Layer 6 of a small transformer language model trained on English Wikipedia (13 layers, counted from 0, width 128).
A neuron's activation on a vector x is GELU(gate . x) times (in . x), where the dot is the dot product.

Input weights of the MLP neurons that the questions are about. A number n stands for (n - 500) times 0.00081.
n13 gate: 621 659 689 659 483 483 554 503 388 631 334 490 479 650 473 449 465 596 524 620 354 447 567 616 456 364 316 591 548 585 387 553 469 538 468 573 503 401 362 298 314 507 685 490 493 376 437 440 372 490 510 483 456 270 625 383 535 441 561 490 539 553 754 596 535 413 365 527 466 473 534 304 577 415 794 637 440 507 458 362 550 452 695 665 402 469 375 321 510 435 453 320 466 606 451 435 535 435 480 648 415 665 539 268 79 448 312 480 582 383 542 367 496 381 704 393 561 637 368 618 642 497 513 412 577 467 486 603
n61 gate: 304 569 516 605 532 582 278 477 369 548 513 641 497 352 430 606 411 422 471 458 484 450 471 587 429 484 564 532 397 380 606 687 481 513 606 392 458 472 487 390 449 244 638 452 309 557 485 374 525 432 598 407 437 635 532 478 507 307 591 418 518 322 536 345 407 543 356 588 727 490 612 467 702 545 554 435 742 405 526 468 433 617 497 771 528 352 301 370 363 429 347 397 539 425 549 461 428 576 576 540 384 594 407 735 411 625 699 581 615 580 549 348 553 371 465 526 381 403 599 653 561 582 389 500 586 459 341 522
n125 gate: 530 587 459 413 436 500 473 663 371 655 639 169 304 517 405 544 229 383 410 576 510 525 470 589 565 587 306 480 336 557 568 566 425 441 121 430 490 437 285 565 530 434 472 435 517 459 408 528 369 407 493 270 604 594 629 510 594 424 416 399 418 450 476 565 381 497 678 533 634 537 680 686 654 565 848 510 650 564 549 463 443 338 530 576 503 555 434 466 551 524 632 447 514 467 437 637 538 606 855 688 411 390 528 573 527 496 309 507 434 389 427 476 528 570 486 715 599 531 514 564 447 369 591 595 379 436 440 470
n130 gate: 254 490 398 556 539 361 445 381 616 503 323 536 490 565 567 510 507 441 497 405 528 378 349 688 503 460 698 458 481 389 630 478 687 477 340 427 497 428 490 500 600 707 490 481 585 464 584 510 465 510 553 506 650 395 458 373 570 398 457 490 531 601 604 503 360 779 470 376 657 235 610 590 751 384 712 562 323 433 530 423 430 625 558 566 484 380 375 434 516 676 503 688 445 330 666 497 516 530 522 256 406 614 456 342 564 367 554 442 481 351 467 399 276 406 445 447 384 382 533 494 597 471 685 523 385 401 540 563
n146 gate: 512 558 536 530 435 451 518 539 672 562 476 403 463 503 494 437 394 449 379 325 599 500 609 461 485 442 423 550 530 454 545 439 497 457 338 470 551 457 456 110 601 442 631 473 581 324 569 417 468 494 585 541 688 450 399 684 479 449 539 368 509 515 446 497 469 552 522 690 440 601 616 512 763 670 349 494 567 553 436 435 473 424 559 359 283 518 446 443 568 689 405 370 617 509 570 485 394 497 485 589 542 329 376 524 388 641 403 685 393 520 652 416 414 272 425 467 506 539 640 533 635 553 541 531 579 564 472 642
n154 gate: 590 439 589 506 384 506 604 305 384 369 384 542 439 487 668 614 567 354 324 729 549 543 416 560 459 465 560 593 638 628 371 573 356 522 597 583 468 658 336 342 519 527 439 450 421 553 602 354 450 353 423 403 556 491 466 546 552 589 417 568 621 224 576 617 370 423 530 593 519 522 666 675 361 569 441 642 282 497 599 506 559 621 429 719 431 569 481 586 503 544 450 464 386 635 348 456 462 577 435 482 443 674 533 660 394 471 500 405 555 732 426 386 357 461 358 545 362 674 300 509 554 410 550 448 624 460 477 564
n169 gate: 462 329 585 612 478 535 584 556 410 442 519 579 540 600 455 776 427 464 641 379 351 402 612 425 487 540 471 619 506 692 487 534 494 536 617 559 721 337 411 578 513 544 610 468 510 427 524 778 273 576 464 336 634 557 600 465 540 678 417 592 612 459 559 458 507 407 568 541 559 361 410 596 284 561 600 617 623 398 523 618 414 549 660 585 612 416 569 520 664 484 458 386 627 579 361 386 674 326 716 506 523 347 702 586 292 337 306 403 487 336 520 552 420 597 293 674 510 464 583 526 538 372 484 443 522 500 543 465
n205 gate: 392 692 413 483 319 400 659 510 543 513 414 466 572 543 369 620 554 450 402 396 558 490 428 543 556 385 590 388 573 566 586 343 543 463 374 517 477 490 598 457 477 317 517 397 380 516 491 380 307 412 618 375 641 451 642 773 381 497 491 386 236 597 624 420 626 616 694 585 617 636 328 432 341 530 497 447 487 562 530 559 513 672 533 365 81 533 318 574 543 604 299 297 583 694 575 500 433 560 591 522 477 487 507 419 648 439 565 294 574 427 311 430 558 507 520 557 513 527 524 530 533 507 621 664 392 480 609 374
n235 gate: 277 511 528 642 621 469 382 489 659 452 743 440 446 271 545 545 500 430 709 370 507 529 248 545 556 482 479 727 528 431 413 449 656 656 661 450 587 584 655 447 479 632 521 597 651 529 406 460 490 677 560 656 634 677 542 629 675 468 349 627 226 351 651 549 446 750 351 391 560 451 372 378 688 563 503 419 697 503 528 404 534 405 500 483 183 538 348 658 662 486 493 330 409 456 536 486 376 471 483 493 416 549 471 436 307 586 387 545 584 483 557 577 471 518 510 599 819 391 486 621 519 383 500 518 428 370 493 612
n240 gate: 517 524 286 472 541 513 579 566 446 639 673 291 504 544 629 455 416 314 521 476 373 511 453 579 405 514 452 547 613 514 565 477 605 556 275 291 442 503 571 356 656 490 447 381 524 574 252 373 480 549 469 605 574 510 415 386 472 493 506 550 343 417 424 455 500 444 482 778 517 425 364 447 530 500 737 411 503 386 281 679 524 448 439 672 493 264 535 479 480 714 418 433 353 650 129 287 444 516 500 606 247 441 482 444 395 356 601 397 530 533 406 737 341 394 449 476 449 665 325 527 503 480 449 609 618 453 444 277
n242 gate: 514 454 594 465 497 396 296 254 373 579 572 574 344 514 397 469 609 663 195 751 372 489 462 472 366 355 417 623 538 468 614 473 445 623 578 313 451 507 405 562 459 704 670 410 437 548 423 525 224 342 444 490 476 598 723 672 387 451 448 351 427 406 649 306 557 521 396 321 608 596 483 504 629 617 401 417 487 609 683 507 425 353 807 590 497 441 440 514 339 368 555 478 420 450 610 549 623 528 422 467 414 448 364 521 500 465 320 635 627 447 391 497 636 507 590 486 462 528 419 497 659 657 303 418 319 493 585 272
n294 gate: 438 155 583 465 431 509 626 458 431 394 297 487 539 418 603 677 651 601 452 659 503 533 394 352 465 426 494 488 538 457 462 534 375 481 607 490 427 393 562 582 509 518 577 378 510 518 392 620 463 631 768 522 593 247 481 426 407 420 384 577 440 384 614 456 555 487 316 565 535 393 484 429 559 475 656 418 383 528 654 553 373 471 602 756 404 516 401 484 475 573 500 536 689 580 542 348 593 486 469 503 456 459 552 292 543 503 277 579 643 563 397 623 490 448 664 724 434 563 584 422 437 668 351 377 540 438 545 677
n13 in: 633 367 274 484 351 459 631 351 382 530 477 323 441 492 378 361 425 601 484 422 515 977 420 519 577 319 473 527 492 528 512 336 477 410 496 300 597 224 428 670 305 489 378 488 562 615 579 552 481 559 602 320 451 417 485 508 496 703 446 330 319 459 597 318 698 453 392 413 616 550 623 421 606 458 607 485 402 912 806 348 413 363 644 519 592 435 477 597 458 364 481 396 666 391 433 570 520 616 659 463 388 291 504 469 485 212 470 566 485 412 547 481 249 548 361 496 431 426 476 347 375 568 318 567 758 572 290 305
n61 in: 482 560 487 297 444 686 438 398 624 411 503 449 516 466 503 478 484 378 617 598 357 763 463 494 481 459 419 494 587 613 756 394 323 516 548 579 425 506 432 450 584 397 516 344 588 421 384 613 469 522 528 283 429 448 522 530 538 383 426 472 440 445 738 744 542 526 529 644 657 556 506 721 686 637 537 509 509 601 649 359 719 361 549 319 518 684 478 661 463 516 497 409 559 473 641 447 592 651 442 319 409 544 571 395 528 426 482 413 452 482 525 525 403 516 671 563 528 613 698 410 421 540 565 381 525 671 420 512
n125 in: 441 588 608 520 590 236 533 251 487 526 503 346 479 430 546 534 602 618 334 727 500 552 467 363 513 442 363 437 313 521 279 471 237 520 497 452 567 429 361 581 513 640 370 513 618 494 354 493 649 507 548 510 526 372 677 461 510 534 535 293 401 549 648 500 242 493 441 644 726 460 577 624 743 500 470 675 507 602 561 484 563 330 490 558 542 473 422 527 576 476 407 681 510 214 599 507 439 454 595 555 339 419 510 456 510 692 507 490 565 455 538 695 410 476 574 510 450 551 551 374 418 477 384 531 239 556 187 503
n130 in: 398 518 540 237 678 563 575 405 422 539 504 445 419 428 575 432 573 532 420 634 665 466 560 410 625 346 418 486 389 534 690 524 332 467 592 573 266 316 472 644 568 427 511 493 677 550 547 671 447 391 380 525 359 697 354 405 331 591 520 451 397 577 486 309 352 617 664 370 576 403 564 474 458 489 408 601 504 514 547 532 372 496 387 455 476 500 511 598 479 258 529 604 407 385 526 601 617 510 514 465 306 547 329 507 461 496 553 371 500 534 186 853 456 345 468 624 550 413 478 703 279 33 397 274 564 542 636 598
n146 in: 454 541 610 541 432 457 500 449 515 534 469 551 359 652 627 547 424 447 728 336 585 516 411 537 599 312 512 426 699 568 394 615 640 385 442 592 566 289 555 362 584 491 229 581 509 669 390 458 645 566 380 429 411 537 705 399 436 348 468 445 628 530 616 560 526 701 477 421 450 578 540 430 531 369 621 500 403 420 424 512 497 459 371 437 569 503 547 472 352 509 556 733 531 712 545 378 462 500 564 443 584 465 646 668 592 494 399 397 766 494 281 397 461 567 516 427 565 648 439 478 432 632 497 320 638 494 618 442
n154 in: 509 691 546 318 524 524 606 522 587 620 355 485 519 464 593 536 379 436 389 491 592 484 290 530 449 683 539 542 552 487 467 371 268 286 438 726 351 573 518 656 476 476 550 603 469 423 554 487 569 709 445 539 545 473 488 542 401 568 428 604 509 406 540 631 559 528 412 509 354 515 600 659 580 325 572 534 476 375 565 518 491 518 641 509 500 530 485 586 307 546 654 412 384 559 618 506 675 450 643 471 512 534 469 392 347 768 277 372 755 549 630 537 390 503 518 494 430 497 612 431 544 386 452 603 488 616 341 518
n169 in: 413 427 414 440 659 529 686 347 718 646 467 614 554 513 490 431 460 609 470 437 522 582 370 562 458 427 556 455 209 395 402 411 480 610 571 337 595 465 435 385 513 500 530 611 533 604 497 534 439 487 533 425 262 513 614 455 500 367 491 359 469 580 612 516 581 436 473 458 487 422 526 735 378 689 620 516 644 535 577 452 332 434 506 462 325 457 613 523 711 596 572 514 477 646 513 618 473 646 333 462 539 718 629 457 190 524 590 323 304 657 610 654 507 561 637 370 415 691 286 594 420 526 397 659 500 558 366 519
n205 in: 431 415 403 594 713 516 417 402 608 427 678 451 520 391 519 375 536 732 555 658 481 557 608 430 573 471 561 563 356 430 513 599 557 431 579 441 584 401 326 423 738 553 484 458 555 446 464 596 611 545 432 481 365 387 570 453 756 656 494 358 555 478 275 465 638 641 226 538 481 510 369 510 516 583 430 568 522 475 366 412 462 510 516 695 586 612 468 730 389 474 732 566 516 466 572 249 620 427 569 383 567 539 384 523 491 477 409 564 528 650 582 545 480 394 433 393 462 465 438 443 680 437 696 606 607 443 415 777
n235 in: 507 472 538 341 632 453 609 573 510 433 524 382 461 561 497 466 639 462 600 572 583 511 176 299 466 608 371 567 476 539 507 447 432 632 374 372 862 385 463 312 510 517 416 299 534 506 513 496 557 642 362 561 547 490 591 623 416 510 388 550 281 540 675 466 423 629 546 540 336 483 480 566 550 575 601 870 610 346 517 372 574 507 557 401 627 360 514 490 584 771 632 504 551 546 203 418 427 581 480 684 483 349 334 586 409 720 369 394 589 617 559 421 630 475 541 486 402 445 510 348 383 305 476 447 497 583 528 387
n240 in: 441 335 523 379 628 513 586 251 615 543 339 564 350 236 611 424 406 527 547 640 539 528 569 487 437 547 612 441 517 510 467 407 503 264 391 500 311 619 477 250 395 567 619 308 300 708 448 651 493 376 587 655 627 516 645 642 503 577 422 513 443 442 487 480 384 564 310 399 440 526 579 517 474 493 441 470 355 536 439 461 422 517 458 683 639 685 436 667 372 473 303 679 400 539 408 477 483 388 494 548 662 500 291 708 471 357 718 440 558 513 527 523 527 401 646 591 510 367 568 277 524 438 542 340 565 627 534 574
n242 in: 727 798 469 465 568 534 359 395 541 343 562 511 365 483 462 389 598 486 441 343 608 428 551 514 538 496 400 292 628 271 448 313 531 370 348 700 597 490 439 507 462 373 581 359 469 294 529 482 602 517 580 353 602 584 401 406 659 549 396 453 467 507 330 621 596 574 529 581 562 545 352 440 527 325 466 420 729 409 265 520 483 846 422 473 434 486 664 427 572 451 555 672 334 611 405 403 479 550 493 430 396 271 350 671 401 461 392 566 710 507 479 542 489 383 638 385 613 639 303 609 394 412 636 298 605 534 489 440
n294 in: 334 395 347 703 657 487 551 619 394 629 486 416 384 651 517 651 444 531 420 344 788 371 306 497 610 560 654 493 318 550 610 636 732 556 316 426 428 443 480 624 548 567 430 407 431 629 465 493 551 497 566 490 615 587 302 356 507 479 348 510 490 470 604 521 475 468 489 527 427 473 736 412 406 644 708 393 477 740 451 659 252 343 446 580 408 576 354 566 374 694 619 400 693 346 292 417 451 566 510 686 445 580 425 577 510 740 449 613 340 342 427 507 564 404 428 406 329 514 493 541 472 453 456 627 585 537 472 610

Each question shows a token from some text and the vector x that enters the MLP there. A number n stands for (n - 500) times 0.013.

"0": 553 578 678 645 572 367 381 505 643 395 423 445 519 400 545 508 410 623 477 528 571 593 700 422 322 322 527 620 489 529 479 592 643 474 430 692 499 465 421 642 509 506 553 475 548 452 568 597 545 485 482 514 420 498 632 483 468 667 560 579 538 527 491 567 727 443 320 455 441 532 359 555 338 619 503 559 470 516 544 505 605 465 547 409 551 637 548 576 512 535 581 473 693 452 479 476 518 641 389 461 672 520 810 443 431 630 551 495 419 617 393 319 609 404 380 529 479 423 547 431 597 551 507 466 514 365 388 552
Which neuron lights up most? n169

" success": 568 460 390 540 480 438 348 466 357 432 571 626 474 443 512 441 496 579 418 388 352 552 553 540 477 476 528 385 584 601 603 511 544 457 609 576 473 553 631 670 504 443 289 486 326 576 411 400 526 527 632 541 496 667 488 790 546 468 487 455 619 528 627 662 545 435 642 497 612 312 487 709 516 591 365 598 389 430 626 530 541 563 410 573 649 408 298 467 510 498 609 475 472 536 639 514 534 695 552 483 601 438 523 717 451 558 423 516 448 529 497 505 599 518 418 387 429 418 486 551 613 544 563 366 566 531 484 536
Which neuron lights up most? n61

" turn": 649 366 628 462 502 611 542 428 428 576 489 526 290 508 412 448 663 454 357 552 513 507 297 358 546 513 439 363 446 466 389 623 533 404 595 703 493 585 531 568 465 576 353 522 522 583 516 419 596 553 375 449 664 536 590 690 410 539 425 541 640 742 703 518 492 458 396 550 539 613 426 457 409 443 412 517 548 696 411 595 566 620 540 586 470 425 525 452 589 448 560 560 407 482 712 562 346 600 497 552 579 468 318 406 623 599 472 460 400 547 545 539 478 436 368 468 564 554 601 573 459 474 519 431 450 518 286 475
Which neuron fires most, and how strongly? n154, at about 0.78

" of": 416 529 453 507 527 700 559 444 524 587 483 548 326 458 452 545 356 444 580 467 465 650 573 447 449 391 402 508 479 532 504 614 567 639 480 474 534 345 535 530 670 511 577 457 431 437 733 584 373 538 474 516 519 452 575 415 462 485 448 696 692 599 551 551 571 490 509 487 511 590 553 446 448 520 352 511 512 483 419 485 394 390 400 453 423 581 382 447 483 465 520 577 468 521 455 462 599 835 384 631 706 418 400 410 553 483 450 540 496 522 489 492 469 480 577 606 561 637 650 545 621 544 583 436 514 590 453 600
Which neuron lights up most? n146

" West": 492 535 644 519 523 433 461 662 508 335 492 637 566 596 703 526 284 425 425 468 456 409 631 494 563 476 367 520 493 322 382 579 482 533 586 429 475 443 484 459 460 368 434 471 544 621 541 442 369 667 521 627 360 505 613 478 452 504 338 390 392 430 607 556 487 466 534 501 495 463 605 338 535 643 323 432 521 582 499 384 509 532 558 651 493 440 592 730 578 648 517 595 431 585 528 545 462 743 345 581 494 349 462 469 579 409 516 536 518 454 619 492 475 548 514 468 549 625 474 533 460 501 430 621 734 561 603 516
Which neuron lights up most? n146

" exhib": 474 442 488 588 422 404 663 650 520 592 369 537 487 578 521 616 603 429 559 410 663 494 693 336 548 489 493 522 510 563 396 455 433 416 635 624 533 509 417 463 487 597 386 549 461 414 377 678 430 546 480 533 397 643 440 604 450 628 428 467 560 491 587 488 766 545 391 500 541 574 518 559 472 295 346 681 398 395 422 442 494 529 488 640 564 288 428 329 541 453 360 511 614 352 707 493 443 552 519 418 557 565 428 368 554 484 441 495 553 548 398 449 534 502 524 329 595 444 456 401 523 364 440 559 619 542 315 425
Which neuron fires most, and how strongly? n13, at about 0.75

"rist": 378 530 258 398 442 325 580 526 625 400 582 466 360 330 561 469 511 518 557 575 614 482 528 413 551 459 277 490 611 535 570 429 374 506 607 567 513 416 442 487 559 496 744 333 407 574 421 415 553 527 364 512 487 502 541 469 688 486 516 487 537 506 560 446 445 652 552 573 431 394 347 685 428 668 545 475 464 386 688 538 460 371 460 524 290 566 545 611 536 418 309 616 545 604 583 497 399 394 357 575 400 512 564 735 473 462 508 467 473 485 513 386 669 425 492 568 616 606 511 491 405 513 425 470 471 511 424 401
Which neuron fires most, and how strongly? n235, at about 2.4

"ock": 496 602 666 578 474 434 506 456 382 433 497 581 466 593 465 594 763 374 324 472 494 523 518 480 530 419 509 476 463 289 583 743 510 508 519 561 355 564 352 441 533 612 503 466 555 542 578 462 482 474 429 563 692 487 656 548 454 705 425 562 425 577 424 543 463 639 460 588 566 563 523 498 506 450 777 522 505 674 447 449 423 504 543 506 445 575 521 597 583 437 596 519 463 462 529 541 569 651 653 719 262 505 457 480 626 430 510 580 316 483 645 504 641 588 495 461 528 379 499 500 416 411 483 372 575 521 520 596
Which neuron fires most, and how strongly? n125, at about 3.5

" T": 618 583 508 685 595 675 480 455 520 355 513 528 457 535 570 489 468 507 580 434 456 569 522 456 443 588 439 211 662 454 469 486 507 495 517 459 418 574 488 505 423 388 541 543 441 491 547 440 566 513 457 606 357 638 589 393 458 466 586 547 560 543 465 492 644 560 509 618 533 561 331 561 619 415 388 427 567 465 506 609 419 553 535 493 570 390 441 415 394 524 525 603 547 444 574 586 748 480 381 533 670 506 568 536 500 433 542 441 508 344 491 654 461 523 404 472 717 542 535 442 299 415 499 453 421 508 443 176
The two highest activations, in order: n205, n235

" London": 407 624 538 585 416 501 464 493 633 408 431 518 584 578 593 558 508 411 449 458 482 459 481 327 559 512 499 425 506 475 531 594 471 508 599 449 477 345 375 522 572 528 356 475 687 715 572 396 489 413 365 530 345 535 580 459 466 686 432 441 407 479 600 474 423 554 554 332 604 520 622 602 521 588 442 593 385 608 548 495 510 618 550 771 497 468 484 585 346 440 403 640 428 476 400 534 368 791 418 608 425 565 634 563 503 454 433 515 382 612 555 528 505 575 368 451 536 518 380 552 442 553 477 526 532 533 403 547
Which neuron lights up most? n130

"om": 629 599 429 610 501 593 412 617 573 488 521 616 527 606 408 464 612 674 454 574 575 593 488 429 506 365 248 594 433 571 530 606 402 463 373 448 612 561 517 480 367 507 474 395 377 445 552 511 520 437 609 451 485 601 598 487 618 555 441 500 614 600 244 499 545 470 656 528 372 392 476 436 387 697 489 415 506 425 573 550 583 451 524 504 470 572 535 614 453 493 455 488 498 528 306 550 613 550 385 454 526 489 448 742 424 694 519 340 605 388 594 472 628 521 590 603 647 618 385 593 521 539 425 525 636 332 418 277
The two highest activations, in order: n242, n169

" Royal": 471 707 508 517 504 445 379 506 588 450 553 597 424 514 623 663 527 525 494 373 459 506 628 497 448 475 468 435 584 462 330 532 509 512 678 376 515 405 430 424 559 477 479 553 455 581 568 417 497 307 447 529 458 591 405 554 483 621 455 587 445 545 403 507 645 505 546 428 459 498 561 578 501 623 467 579 436 530 473 354 403 446 541 645 357 370 435 588 405 482 372 479 443 458 522 491 362 853 365 550 509 619 588 517 576 560 535 680 593 599 604 476 469 523 524 485 619 605 502 517 511 347 432 536 677 357 523 593
Which neuron lights up most? n146

"ic": 436 484 643 527 643 423 201 436 470 556 640 588 385 609 455 484 522 441 575 560 532 452 453 529 439 433 484 518 342 479 714 569 695 668 615 544 402 480 457 525 555 550 534 543 296 410 492 372 439 397 459 446 378 483 425 492 486 287 447 344 444 476 507 534 565 536 393 617 473 616 561 594 483 653 529 582 501 396 555 459 540 355 711 641 449 411 550 511 479 517 372 285 497 609 636 638 619 503 498 490 564 484 628 550 515 740 510 370 572 349 507 574 418 558 488 556 443 410 495 462 418 489 485 484 639 547 386 519
Which neuron fires most, and how strongly? n61, at about 6.4

"ed": 500 576 473 428 525 574 625 476 407 549 497 358 396 512 499 634 451 462 546 374 514 602 614 419 312 463 391 379 508 625 457 398 405 457 468 444 402 454 413 503 412 477 578 477 564 646 465 590 695 567 585 407 410 401 508 545 536 507 296 573 658 633 480 551 509 478 367 497 637 536 513 474 533 301 456 482 637 418 490 596 474 335 599 519 649 476 461 675 416 528 408 548 421 660 455 512 597 622 556 477 519 573 484 551 585 512 370 555 628 497 457 484 395 371 561 438 698 458 459 407 618 392 543 371 641 527 256 611
The three highest activations, in order: n13, n125, n240

"c": 556 599 600 557 666 419 488 537 364 535 629 565 530 395 416 546 523 396 407 487 607 515 373 435 563 459 644 395 577 542 431 576 749 476 611 618 437 616 511 355 358 502 579 550 438 556 436 505 646 600 609 480 548 417 422 553 583 466 495 579 465 477 649 625 648 369 540 478 550 596 544 548 655 587 421 500 695 596 373 585 501 600 483 671 535 268 443 298 580 574 364 492 500 582 426 530 572 528 429 551 456 528 539 649 382 410 569 587 398 636 397 534 543 494 571 515 506 477 451 355 632 314 550 508 452 571 597 518
Which neuron lights up most? n240

" Academy": 455 598 621 622 474 513 462 484 495 497 621 543 515 635 611 684 517 418 436 357 473 455 674 385 466 495 573 545 602 440 400 414 594 609 605 434 421 539 449 474 471 621 420 491 505 611 536 573 486 386 504 530 405 524 572 678 703 557 491 432 555 465 380 418 475 521 551 495 478 551 409 532 523 455 386 654 372 513 553 552 547 447 557 552 566 434 397 452 363 293 411 425 437 385 594 552 355 704 601 522 566 597 657 415 521 577 456 628 432 658 612 321 670 482 572 214 624 503 357 504 506 440 382 570 618 594 371 543
Which neuron lights up most? n130

"6": 535 451 555 544 532 401 600 349 587 387 305 514 505 555 432 538 210 373 424 534 503 469 658 300 509 480 460 555 638 531 518 505 531 443 491 489 431 431 462 695 556 553 570 463 706 605 605 480 533 450 561 394 476 515 562 414 552 520 540 467 388 550 522 606 536 465 464 464 405 571 525 523 378 524 471 592 521 520 582 578 549 536 432 590 654 419 424 539 656 650 498 450 497 437 506 485 468 726 373 587 622 558 365 641 536 398 451 521 565 578 563 677 584 444 450 251 495 586 441 558 669 606 434 499 464 634 470 529
Which neuron fires most, and how strongly? n169, at about 0.2

" In": 379 470 443 518 382 669 433 646 453 438 350 552 371 474 560 640 438 574 614 513 483 463 647 631 393 499 437 423 515 502 578 628 601 449 414 626 571 523 368 458 439 584 501 593 384 442 474 488 561 351 420 572 593 583 577 257 483 496 432 499 564 376 513 499 502 452 529 496 440 543 262 348 493 382 303 400 403 496 279 521 402 411 552 423 539 567 437 551 459 624 500 420 546 495 532 426 561 687 430 531 503 541 547 568 421 547 465 518 382 319 541 471 706 545 342 320 438 570 614 586 358 480 416 375 588 504 437 457
Which neuron lights up most? n125

" born": 546 652 391 450 517 437 532 434 442 449 567 598 463 416 450 503 554 555 526 380 478 621 696 409 551 312 460 570 633 372 327 456 481 442 524 495 351 529 449 549 636 439 318 236 457 652 555 462 627 557 573 562 434 531 393 624 545 501 406 489 538 541 531 446 501 449 623 596 499 443 401 644 564 603 545 556 466 534 494 696 584 491 527 601 353 506 410 553 512 473 466 471 552 474 505 643 357 517 706 473 525 729 464 418 523 518 325 452 670 533 571 627 530 321 510 629 640 402 513 548 656 454 564 399 477 543 392 604
Which neuron lights up most? n205

"g": 430 581 407 432 568 572 455 458 321 600 559 431 455 418 588 561 554 317 329 525 473 428 457 364 355 500 379 295 472 606 530 358 633 394 415 707 597 533 397 594 415 512 570 494 409 452 542 598 393 659 697 509 405 558 403 569 523 445 499 557 510 499 429 444 441 658 634 526 727 586 529 598 537 563 533 462 540 633 496 607 511 409 561 507 470 315 394 490 390 435 373 468 454 358 417 549 662 514 418 508 484 332 305 436 302 433 567 505 364 498 424 504 497 561 441 426 379 539 334 508 431 474 666 561 482 483 488 363
The three highest activations, in order: n242, n125, n130

" ": 600 551 506 542 492 616 421 571 490 414 473 506 472 546 436 610 381 559 495 520 523 339 564 296 444 488 780 412 503 485 508 652 519 623 480 543 497 585 495 639 617 504 391 450 587 584 600 511 620 514 314 505 395 540 397 468 503 554 476 424 487 428 492 472 590 434 397 468 268 540 382 600 423 607 408 544 720 657 329 603 463 227 501 644 499 485 496 638 507 487 554 590 443 472 495 585 501 585 458 578 652 243 471 473 364 581 558 485 505 604 594 596 527 487 524 338 493 438 422 536 556 669 565 486 474 634 437 408
Which neuron lights up most? n61

" number": 683 582 677 384 394 413 638 621 572 565 523 465 389 567 429 470 489 609 468 499 611 643 697 540 489 350 528 337 633 677 407 553 419 584 548 424 391 499 415 639 485 456 454 534 364 574 535 623 532 486 569 420 324 525 569 588 642 585 465 465 579 521 567 693 311 487 465 657 500 415 550 517 519 624 306 478 448 403 459 509 640 451 586 487 538 496 388 476 411 502 600 561 449 573 615 531 498 683 572 515 502 490 468 610 571 506 640 459 387 443 494 450 461 523 361 372 530 479 578 572 600 606 639 521 500 511 249 413
Which neuron fires most, and how strongly? n125, at about 1.5

"I": 506 520 359 424 529 514 256 485 661 462 516 446 425 416 387 630 612 401 672 466 396 546 511 401 454 627 463 370 467 547 616 336 493 497 594 595 472 577 470 389 475 500 513 522 574 355 470 507 433 401 477 478 416 604 637 502 442 455 393 393 438 436 317 498 551 412 485 502 636 610 387 361 451 715 280 554 614 624 697 490 516 506 460 440 686 533 338 617 417 484 496 620 565 662 434 492 631 524 548 407 323 557 482 571 537 488 568 529 367 591 498 367 601 466 494 358 448 556 607 571 410 492 594 489 590 674 561 494
The three highest activations, in order: n61, n242, n205

" can": 540 248 527 507 524 423 486 642 570 485 378 506 491 515 476 562 658 311 435 391 500 569 505 451 275 700 533 378 521 637 457 491 366 511 601 577 505 452 460 448 458 427 416 409 490 553 520 417 643 573 588 507 468 596 323 706 718 558 516 569 569 611 610 478 339 425 582 613 554 482 552 515 411 378 526 421 523 537 378 653 407 553 650 446 235 518 598 568 517 559 385 485 620 613 400 443 603 553 584 501 625 546 454 520 468 505 607 614 460 492 412 514 562 587 369 555 530 445 685 520 485 551 280 531 488 602 387 517
Which neuron lights up most? n294

" included": 588 541 571 520 488 615 565 485 426 585 329 425 481 565 378 359 373 618 605 408 564 564 694 420 460 452 378 551 583 443 448 600 602 426 588 381 470 402 506 564 736 373 493 474 559 509 478 622 631 646 407 516 451 515 480 548 402 423 412 573 620 562 447 632 508 522 475 472 666 555 666 541 421 414 510 569 572 420 393 533 466 511 553 572 448 603 348 551 476 406 511 559 487 578 652 498 418 812 558 536 606 487 638 472 572 515 414 510 582 490 472 507 575 473 658 483 451 593 481 515 626 376 529 629 663 593 442 490
Which neuron fires most, and how strongly? n146, at about 0.6

" at": 542 565 488 749 453 633 601 670 489 505 573 591 495 583 502 626 539 343 464 529 628 477 668 354 363 382 410 646 496 308 542 554 515 449 518 445 541 440 512 592 591 597 500 427 345 635 602 430 488 516 625 578 344 526 529 564 446 301 486 554 594 435 434 601 545 452 523 499 658 575 426 458 528 447 330 517 405 488 357 560 407 492 421 665 455 431 430 641 415 531 400 672 401 446 533 431 589 725 374 558 541 376 366 489 617 519 583 553 596 516 559 517 621 415 515 490 460 551 546 463 552 468 491 495 532 622 378 660
Which neuron lights up most? n294

" the": 433 599 471 544 554 628 602 567 455 430 605 583 400 463 481 524 496 535 501 436 563 509 473 472 450 587 402 538 471 528 461 713 593 604 570 455 460 514 358 521 566 432 486 544 431 491 622 234 491 445 546 566 537 512 498 615 574 444 631 426 547 466 443 524 660 541 477 518 584 527 421 474 440 539 459 494 525 607 493 518 385 519 450 595 436 600 381 537 434 599 415 471 454 508 486 432 521 916 402 408 549 415 531 405 538 570 657 597 579 586 529 602 479 477 653 501 458 398 603 545 481 255 415 451 476 510 426 647
Which neuron lights up most? n205

" dou": 416 468 810 452 608 368 598 610 317 490 451 656 699 509 496 452 534 489 811 444 444 674 556 361 542 493 624 307 502 555 415 487 556 473 789 503 608 407 644 469 450 440 503 596 458 528 449 553 494 632 574 545 499 420 487 516 480 627 499 445 524 634 449 685 439 423 485 567 461 343 556 473 535 523 576 392 508 562 525 434 492 547 524 528 493 595 344 440 502 414 465 460 586 499 557 511 594 541 515 387 642 519 454 560 490 331 338 430 330 538 628 403 667 637 558 499 435 384 642 577 495 441 531 508 614 435 506 618
Which neuron lights up most? n169

"a": 464 575 634 617 651 569 594 433 623 531 466 538 519 468 622 485 540 557 522 437 538 555 429 620 607 609 465 546 448 581 468 443 520 683 530 504 539 406 513 558 547 476 386 564 481 369 485 474 406 393 558 450 417 588 433 389 544 377 570 539 212 490 507 467 677 718 331 565 505 472 573 533 514 385 481 523 475 628 519 612 523 559 449 377 583 324 558 511 451 510 500 716 612 526 528 551 652 493 488 581 616 293 625 729 478 484 402 415 480 362 600 609 605 640 582 599 518 394 668 461 370 606 476 528 507 587 274 470
The two highest activations, in order: n169, n235

" B": 421 615 607 555 611 639 528 420 546 481 552 535 574 484 511 523 412 365 488 529 444 470 541 417 372 484 394 381 683 380 265 463 667 499 394 481 478 548 505 620 291 350 488 677 469 462 511 560 539 439 475 528 436 586 512 314 470 547 519 523 513 498 296 551 560 680 557 534 457 739 410 612 402 501 271 399 565 444 449 536 536 626 482 540 564 489 454 504 442 587 479 414 495 539 602 492 494 531 450 525 523 483 552 660 510 478 523 499 521 426 492 597 597 628 633 603 500 548 573 425 222 526 452 540 465 492 358 402
The three highest activations, in order: n235, n294, n125